Layer 3 of a small transformer language model trained on English Wikipedia (21 layers, counted from 0, width 96). Numbers have three digits each and are written without spaces.
A neuron's activation on a vector x is GELU(weights . x + bias), where the dot is the dot product.
The model reads these tokens: " as" " man" "aging" " director" " of" " First" " Capital" " Hold" "ings" "." " He" " died" " in" " December" " 2022" " leading" " to" " spec" "ulation" "s" " and" " ru" "mo" "urs" " regarding" " the" " nature" " of" " his" " death" "." " In"

The vector x that enters this layer's MLP at each token. A number n stands for (n - 500) times 0.017.
0 " as": 481550540523541525459544495518578510485563475501593419454526538513538398578437526921456532391514502498502515564491446437496509533419574476530483539540531451470480572522504520534500508446477469477470497505246463549467462520459546538512524478502502470492513448452485484489478480459430456602
1 " man": 479566437558481476506530519461547506508511566580530487442440571532533416475234499770542450443636527438458463549530481479525493447562593551431484522499567579461502554498423515526364494461491475476386501544445466489519546530471500551530548475443457455496491549496382492571485496455553481600
2 "aging": 486565380517484442503549515499505506503569601495530464469487576509549445540386440923523457443477511536490450541502471504542557478509558438445375531514515572484451579514500530517498540488513458501410535517298473486628447469519509475459538482457484445508523519454512435447536484469518465612
3 " director": 493591450502475486523523524501385538481599540515537472501506545564462449473304488825529446430573472439469462551480484545559513458499540452451352518531558592437478555497515501580348502598541444507443510554348486529531527494555489491484545480514459414553484536469468450526464524428465478633
4 " of": 502510525469509478556547502548457537545544517466549478543523572491512481488530487985514445536516472491507498506476494574552475497519500467433506482493503387485468543505481523505496519491488400485451496476243510474536500462503500460535441452475483452517518459492446511513514557454452534574
5 " First": 515598472437497458501541571511465565499687531440521501524530554521551526523312499857524443471477508579481537478520542485494500443480549464430420516523539596467435581510494452455481516479472479471492474450298459558454492552567473448476445486503524454484469454550487525503469505528457427592
6 " Capital": 551545443504531474506554506468395514454602490480553471509557577479501579477216446816443500503505453547490486469508546499498498417486625488421411489521562572453406580501493551488561480562502517532436465536339502533595484473509456443416479456543512494553487492474534538485478529453498526544
7 " Hold": 505595490489445570486491482499414601510609450474530467485559553485444515493277510855450495515527501470508516553490549479546560444507529500450529549506540561363512559532494468480487409568456488414497450539398481511587432533582500452519499503504452452470453498503437493499520502429516522599
8 "ings": 495592425570478493461486450522544523503480514549494521509543536503499521501356471853530428471519516489525495627463546487515571450492463501490425522487501569480473564490476497483492535542426490503338502598231472513570439499563476477430508495453451527524474575451453487425480525461591530601
9 ".": 506582516608480473458518468485477545595434552505632543466515535555506449488518497757474515435487487529548507483496483511554445575519499575483371436444536544472494527540518496521473494490525505423494475536106488516500502504469371480488527480532436517518486519479447567554514456514481447499
10 " He": 523546455471498545530483458521451547486496508547553482524599500485485436459297523749421573483551447586485504471489518509602428396539539554465540544579449503437606552527529493505442419524590526429519436547297428428578483491516500507594395505552472471484522496469512495487459447453557542509
11 " died": 495532490562442518443548436459473534468529501478492480499412528459464487466462472825517419421569512498459455473468508512525567564627598459359479584440508614537515540482481437541530490546494532485466453640328534443528486541527536490559492434509465423371492512491465475561516551468546502610
12 " in": 497511552517545594522545490489461528475497503452494469484451538504522432485562480958542517514545441489511498404490526489552527519568472477454472462491505432539521537523494475539503584441539449477470435457305584501458503539452536464533405423536509460470478412550449565490505499486462497561
13 " December": 517480540523471482484559449400421581478561498450524538518434512517523496527444445801551500371488540534565500391459609498493491513557569501424348543436490569531496501495528434483482554532523513477541492592216485463480524536550527488505451389522505481424482463538559451534490552533469517586
14 " 2022": 543499527514558463448532528478380507437563498543569529608528459525542532489346449777509512400509520529476524381520612478439467547437582493438368504449510586521509540481533550503426506548470545505501487538238472553493521524509468467423500429524553444561397452518545535546460546495498455528
15 " leading": 491554368495531478530555525556444520530606528446513466546450497499541531489415539917521461452523430487453493476536485468522555557595566431414425564459500551499505598543472517483485495522476492500458492513352513447605453557509509487493474530439500398463438402475393512504556488483486494552
16 " to": 530525409515529540512553541571461535539500518492562474553502555484491515560573516971482479481500470439481476508493467502551505549565509458469481533472503404469550531505478496546437516455481472456434503483283514536580430532451510454506499513462440446531487439491405514458549500443460510500
17 " spec": 457513345530500458534581477558441469525602626578527448409437490536652448462339474798508490504521482460514453606504504503484576445525584560508368482483578524430437513534475545479414581515504438490422461498508426507559452451444457489582586503464506465487452527485448513517547490525572477538
18 "ulation": 541567414624498478492488480571480539511540563488508523472488559476494526459398495805566410439535494501475452458484514553575501477609502433438294511502536626432452572463529501495453516597496468508405464554345526514612479545473452491402428436466436510501479570485494449451557534460582476551
19 "s": 517573393557511536432520487535554487438426488538502537512513535520460492486332446784530431546551481513530471637466549525553526459530491507472409509491470540494456545516506494494517582501497463507218529608264503477510470511504466500473452445512441529510517533514459518483499550481600501565
20 " and": 493500476483543504557556470540419478515483553532548537500532524516476493513544526938461510432512450472531513515491452494574462492517546488482504535511467451479525531503475506520484546545511465518442569498179484461576462478514506515482413513480467459599511415460457480433518476446486552499
21 " ru": 520531412509565427577521568445440430511552528509588528413526480504494513507331440584505483446540412501432461408605575508529485386555649590463581529506533603509531542506429509479486466527570523529528548448414467399591522521444458539569449496479513407515533359532370570532502429503541569403
22 "mo": 474516410562526460476561545437527494483487607551603475414529527453503552517302375600529470565492412403546458559504518545497527426632642572443354522513537509463481585530513574503536517445612483539379509495425524458574484384391453499519513418447450531494497518407485572489521475532571527535
23 "urs": 461485367525533474472460533519617512454484563480515477544504503520508543537304494742530470551595491442471463620499553485507557525539557472441403485426508567486489562533473509478454503464467493505293505601452529471584494554509433510497536442463416497596351549485399516534505553478536461594
24 " regarding": 528566545541508504468526479573457541520581533460530548466438528471523524479504514962548477493453483459441478482446452550546512504577519433448363528505509465484473568502534548486489525529457459506464511485363547428595484506453518512524421434481462474528479432428462450459573506479466489617
25 " the": 535555457441513471441534554556486487516546526563508521518562493481522490499556505920505489452505558543475520474500518476513443415497567480442520530518434503514480511483445506489505564481466412509463520469145444513498498499494522556538480533513510455543499427554494514448501462516483519496
26 " nature": 479591358594505483506573545506481510480525540519479469463421548471550552509339492806518432486534484505483469476477479499536482480642551455422324522474493601479401550499477487485475576486529482507359544589413520459591474514453491560395400496498440540481491516533534485406575503518592485596
27 " of": 505518517489520460549541516598477552534560521464550530520503540503530523482548482970516450550497478457480504511464468573545449484552483473424482468496502390483447523486466532472495521501467416520415509476264545455539481483482486469538400468473483479535508433504441522480537536498487532572
28 " his": 514549404452499500478507529536449534544541572499484512533499469488506474470435539924523467481516525549435452402495498514574432416615486458410486540537421555541541535514490512503546521543536462494468516525265479419503497493497535554591427510534477412464530437528492461478530440528496489540
29 " death": 495542439566480466529517450478462526496575559454481482488388568499497542458389460809570406490571509520448437413481533514544486493634600432359394486452539634513439534489475453479516534565501492508427459593414510463515499583506485488516445407517473448441504524548480468552566570507521466633
30 ".": 503596496626485466458497469511449545590438570504642558451488512538504480498549484732466520438475492524539509498485485508547437577546514577484358419445522562476511492535515487518455482514527512425467477546143506513490495509459349503513504477550433532528484503478450570547530443531500434499
31 " In": 502547603498532579498535465525474545478574513467510509506459534467544468534453523905491560454447479529483548457421512493499530492546549500492470464560461443472529502509507472480443567391490483401533406456344541529490481542502508498589321419566527502486476427548511472495481551508462485612

Each question shows the input weights of one neuron of the MLP. A number n stands for (n - 500) times 0.0011.

n136 (bias -0.012): 489506486632370558436444439513519458645332553497476450391394535486533556450635515452454477636457574560538506562482471528502518641497359596577499462350486503457493468408585559560480441472407605358604506615506532566454497519403387374415598465377423608462386653414528567558559496513606385463
On which token does it fire most, and how strongly? 30 ".", at about 2.1

n16 (bias -0.027): 585428520441401580549474546387626391646543548347344512649370508522582532500513505490701439572498476614320521454447434519431514442440411464413613373533549461529380476503412428458610636489320543451552447465641432682390558618708640374361499576598466413539572484626546423513428497543306525580
Which token does this neuron like most? 5 " First"

n122 (bias -0.062): 452372469468500565636579431527472341500490549332352371505451524456393326456579496367639251436519360710655294491553517730663581619426406382646434481669553417521472537388744418626536526559686383524502716540631454330551570388432464524510550345406415475638700612408511280682548562314472489536
Which token does this neuron like most? 3 " director"

n50 (bias -0.033): 438426453501492648343527487464759390529294509520392357506411510290496499503718509500486622651439513611483366423622423533561577515585453511443723679441365359516555423465484440677639499299526524480522449487517513525514432421365589405399708641308444572450534513523583363461579471520602569288
Which token does this neuron like most? 16 " to"

n63 (bias -0.019): 358419644554515498389437357456583439393434485556416352598443440461546460522531470508685496657474615476483355598259539465329630653497411279571540460297479456601448469478568494517497561488373534670462657572551500507494533461509686602324576441298451576642291614369530497366552592576501464638
On which token does it fire most, and how strongly? 23 "urs", at about 2.4

n180 (bias -0.041): 302441599522320595426557396394509605510555473550309388358394600497463437523514569459504407609597616528563393610532536504521680615482419374552508589432571538471328456496526347562480500484496478405480470558725535457512459402536506530495610449471426403364450632517528434589523517490526449582
Which token does this neuron like most? 11 " died"

n188 (bias -0.032): 385347518407307512413484525333525452386428507413559484539525450534397343523531569270491600366600416500434407398544330758575373517551466501532630545556407446554664472462616481636441408494652439499606688500647451297398690425464647646535563410519478490522510564538451540588482480444439648448
Which token does this neuron like most? 21 " ru"

n30 (bias -0.021): 412380569550543509588255442460831595476397440497495602599456561561489356581483719384542525596601660485447534607491442547481540527521284455631652451526442465621619504521491386387557393373366553482428500558580624420454450677620517545563508509429470521434406520559418309436468501514438352483
On which token does it fire most, and how strongly? 23 "urs", at about 0.89

n109 (bias -0.044): 441364553537361421665502517462552520643654484408524313398364540529599502546556607426579531523348446457478605539424393465459683663352500418510539325469626488443407477539506464482469293438377580444647377450682526568519426548576430393381521563555464461452405634472445423609719640444450402548
Which token does this neuron like most? 17 " spec"

n85 (bias -0.025): 583525451397399504397469505581625498536503545586388506636568369465524350507578523510533586570492752652376410456520533431518459426441467500557742558575377401522552274550489510439437485517463433460609559319524355608397503387488610460598593609537695432363633462509507469500467419564377563406
Its two highest activations, in order, are on tokens 25 " the", 28 " his"

n59 (bias -0.025): 443450556526376485554469537447672439553425533501553469397510574560426389537596509394474503561568424630544412613628421573430430517389327534641579435464481521564394561482616443438539539501536421503596554458496518521343682549414432548319536471380506584505561575523548546499447439502471449461
On which token does it fire most, and how strongly? 9 ".", at about 0.11

n108 (bias -0.039): 500323547450602558672416466600473527585515494276331427734565634508493464552599640431547372568293317536585510497357492683599523615360220360717525322684465276477526470442597390589704448587398451493489675481658511425533518533559519337302396599476443474670602595371498368436521612398294580424
Its two highest activations, in order, are on tokens 4 " of", 27 " of"

n64 (bias -0.041): 482525677548292399439489473515758501635573536587532524331305328420628266460602714469653554585304696531472626498376301472417559457458448497617652513588571410561455318582505544326333367318415423485570416256572288523507562493496493461479649556403512646570483548507493442579526463649601530394
On which token does it fire most, and how strongly? 17 " spec", at about 0.29

n155 (bias -0.048): 507267756620549591507368316352699479394311329456530505560646682639524311412570604420625686423644413648626416594419445383621492631324321509541709284544525450661451539300571741551698463401329647596454416615478324379278724642509593614286575555409566607383525534346613273569496406387422474339
Which token does this neuron like most? 0 " as"

n178 (bias -0.039): 477505573540527421555570459469670632626375534406484492386522709332452547492602434461535536509359479513597503491531374650570566494527480413483501574521534504432514479422624539467504445249584539455443567431539465377570474317510468524381587568308357569568482511390458418421686538479534442562
On which three tokens does it fire most, strongest first? 22 "mo", 2 "aging", 24 " regarding"

n186 (bias -0.052): 364468632419441528500570427551580496578526422438435363487508530477537490551629587501432479807453513519515528550517307433455533623466469375585637382421540335541370426597589525473608414465352399493510340445587510577465518494454523410539577564514494480360409463574445450515597614437374543516
Which token does this neuron like most? 4 " of"

n81 (bias -0.045): 313448542366399640427518385453471430286445499575392420397534521511294267535612471487516688496530610593525426517477449531572557572447462434473734528521498458513589253593588387699565525519697432481523477518531404470309459453604540560540456532568531455351639484566568414552590426554468296598
On which token does it fire most, and how strongly? 12 " in", at about 0.53

n170 (bias -0.043): 538429525499364500545438442414579366671477536375355479555409485442485449315565605378588288464658625731365514328601390479530336476544497421416631501454461541693447488553453470484572380541427459544615396456645526548418629605508653520451591563565528393418671513671503451621458490452436552333
Which token does this neuron like most? 29 " death"

n161 (bias -0.040): 415381600580438427469429241537594485432472570445410460578315347585585282459673738490542482543417452717514379562350430423608699737503237414615522459408527409612527428546705370425534452562431482562462465521561429293534521414485523473537643594430437606447372505359467442563625570629461423516
Its two highest activations, in order, are on tokens 24 " regarding", 11 " died"

n39 (bias -0.019): 356479530424580631549390478392770573453417341340465533582607695579322413506501516350500558626620533480675600603523448399308546565545351433496541482429462424670663496517500538480572511374561594529422319564608569575251536656623564538527640519310519647322444539440394516547441463626372240516
Which token does this neuron like most? 23 "urs"

n165 (bias -0.049): 550475620532407343452452524498661559729554598444501515327536573387532489551584632324746441442366600497444539475575371524507519559316479330588476458517565532469402533451628644451393467312244429487504607187572441507458576491430432543363637495319421539679450595407537492501760618558393374548
Which token does this neuron like most? 24 " regarding"

n131 (bias -0.030): 435498496520553490587477535552635584467392523332522472408480597473521410532491616378505620613520385443597430497555425485616545529535427481705515371559513505494509546489674489428553492298601451564443558425631528353537593497388425596537440651424417549481524443535432449413627519454580576422
Which token does this neuron like most? 22 "mo"

n181 (bias -0.037): 451473622567504654426355389545497651572484509422458436600489493446440476312532781415664548456571473560509444623391588520512600508463367519707467560517504529473705537453637533556410305545408504425599300440590354635371561579511414525510682408378462515483365619399359407615475615361361439502
Its two highest activations, in order, are on tokens 7 " Hold", 3 " director"

n29 (bias -0.017): 572431491476593523441613613507432457381518466471301411581511560505584498560525532486587459512533516583429468488496551533442505565335419366639505362417520532472326510393507498632544582511391420496498668515569417565498600510539522447345440592540531442605512584503514405458416631504420348480
On which token does it fire most, and how strongly? 14 " 2022", at about 0.67

n113 (bias -0.028): 440456483367435433500554484550661493431527452479419546450527632647600346612465391432520625586350550522616333538483392467405547520427457525604511306510444355482396410377498601491738634313541530412464567550642468340487475490402535477593457462515619590377695621633700429514496517639583413608
Which token does this neuron like most? 17 " spec"

n142 (bias -0.046): 567278667381482551582530321308498559379478242395370417491447547493493420516590575448522666524331593709726364415486571558389609555474457408542529412480364428649468328435701533453624539381586580451553478509579467541419546589610577437419482421478663643425443464501734344634535584554366462517
Its two highest activations, in order, are on tokens 13 " December", 31 " In"

n164 (bias -0.047): 567371671427418520410396543382501517481579407460489575617540512495438517497533521453564466537453583517420548305472390657489293449393491479502727337623498424501508477338431584514655445556355450518654579359593357493400631511568614493496402445586525446650631517646530510515388450485335593499
Which token does this neuron like most? 25 " the"

n33 (bias -0.026): 551407579549582664598340424539519583468511457371374355612539516620510512389506537478666548669470418576637478454428561450578563580372346331653478421519441405467559484409738576497549457534493515538482454480648458504434446629521490411428444495434497644474397480410553346448629597413399434608
Its two highest activations, in order, are on tokens 12 " in", 31 " In"

n137 (bias -0.050): 578502488522461371508485501458594390560374547543500452442487388380494406456604511427506560459496539682440417387533465534572465496509508530460634573551435616548576437449489485501381381382625487475602654440522292448531590513464506497447624572427473428561569522451515501522538403522614498280
Its two highest activations, in order, are on tokens 21 " ru", 10 " He"

n143 (bias -0.034): 502537681433515597440410526516582619419688349468348444479561616457280433510518476435503579441609563507389477542651537419452504448321510434594737504569578610447547538313519587569416352427475599460532533416656365455425512603544555514496492423347471408584481406495477492602484375408437343637
Which token does this neuron like most? 7 " Hold"

n25 (bias -0.036): 594461586511438442465576458428556393416426447538497565420426419521441397540594397454487611532347571565659457494459434501467568522418428560522512292517622389606398414380588579402535579417586483572541526453500398469481631441469468363403562396422634690628700570514667502671442502706572507340
Which token does this neuron like most? 9 "."

n140 (bias -0.019): 391427492513598441477454454512586548411359524410395466547648537659421563483523551437542439443509476543611534582570364463475447608426371275567422438524372498720407562353580627507637564512485423704425536561491574459418519497569480601373510623474489605486531593443623492291562545519468462579
Which token does this neuron like most? 19 "s"

n115 (bias -0.052): 540554516554435474541478471517604419596408407495533492361508561431396307381532548435444601435476493592492534408453375474546460442502479531533594582578485483531627477517537628508355337442623502471622528406579360489553589629450591565455600587405468551544622510347419512447541405398553561368
Which token does this neuron like most? 10 " He"

n0 (bias -0.035): 500383655454552572410361444350531500350491399444533476604605490571327471554515604379418607443604595469358450344592400632579388550457547436466720492589555378524595468393489590585463417369566650569497573512622548282463520432407700582537401345597468506595504424587514435553548381418335565631
Its two highest activations, in order, are on tokens 10 " He", 21 " ru"

n65 (bias -0.048): 529398512434505523609568550409474513545484549463404523535537375422561490536528630441566525632440404495430615368568476539531430461570455535629748462569410426497501442537464374498713437468456359406642701426585408346548533510582582529500381589548497347399521442639462487446400477526471699189
Its two highest activations, in order, are on tokens 21 " ru", 28 " his"

n83 (bias -0.022): 508301622519484468512407370451468629426427303482421532592506478581490448385571519405560443472598672505533420395511596581384437523451421459558528553347417540635554451353563396504508511553463629474674489490570504470406612611521591463476584484432617432374418516493576478525474624496457519441
Its two highest activations, in order, are on tokens 13 " December", 14 " 2022"

n67 (bias -0.014): 345435651489393502509535422478564587417454468535419470479484543517512439597583534495519525639440642436577432612399472565371634619414361362632529476411545402493374374524562393523472647442430473603457596534511542491465519374542591507442582479445418533502425578432581399389583641576552447607
Which token does this neuron like most? 8 "ings"

n1 (bias -0.046): 499449730376466582205352496471565658586506333296376547585537583550024480417559578435569416598498546485653543397628499522544502548503430376481548358502506476540723528332700730508639394458460574539542444352601489498161824617369528384539566377339456548486452484511434495652524381486237539506
On which token does it fire most, and how strongly? 12 " in", at about 0.16

n110 (bias -0.047): 497373434454597481461489637442516382411345629471406372580693474382509541478542404371571403584526372540414506435682534558420422472419459473587687490507334631585545574392501623637657482505611481588550651314611394516426646453457491501354572691408616434482605505524569536377469349582538499201
Which token does this neuron like most? 21 " ru"

n8 (bias -0.023): 400500583384447493687540394538545569517424474477478570510451482621568403552663513511454607466438772662423426503492424455481506587432384414578543531399432345598480317465551415418471545426423469442451469459509508472347554464483546449506623555509504619467503464605601505540639559550491442481
Its two highest activations, in order, are on tokens 31 " In", 12 " in"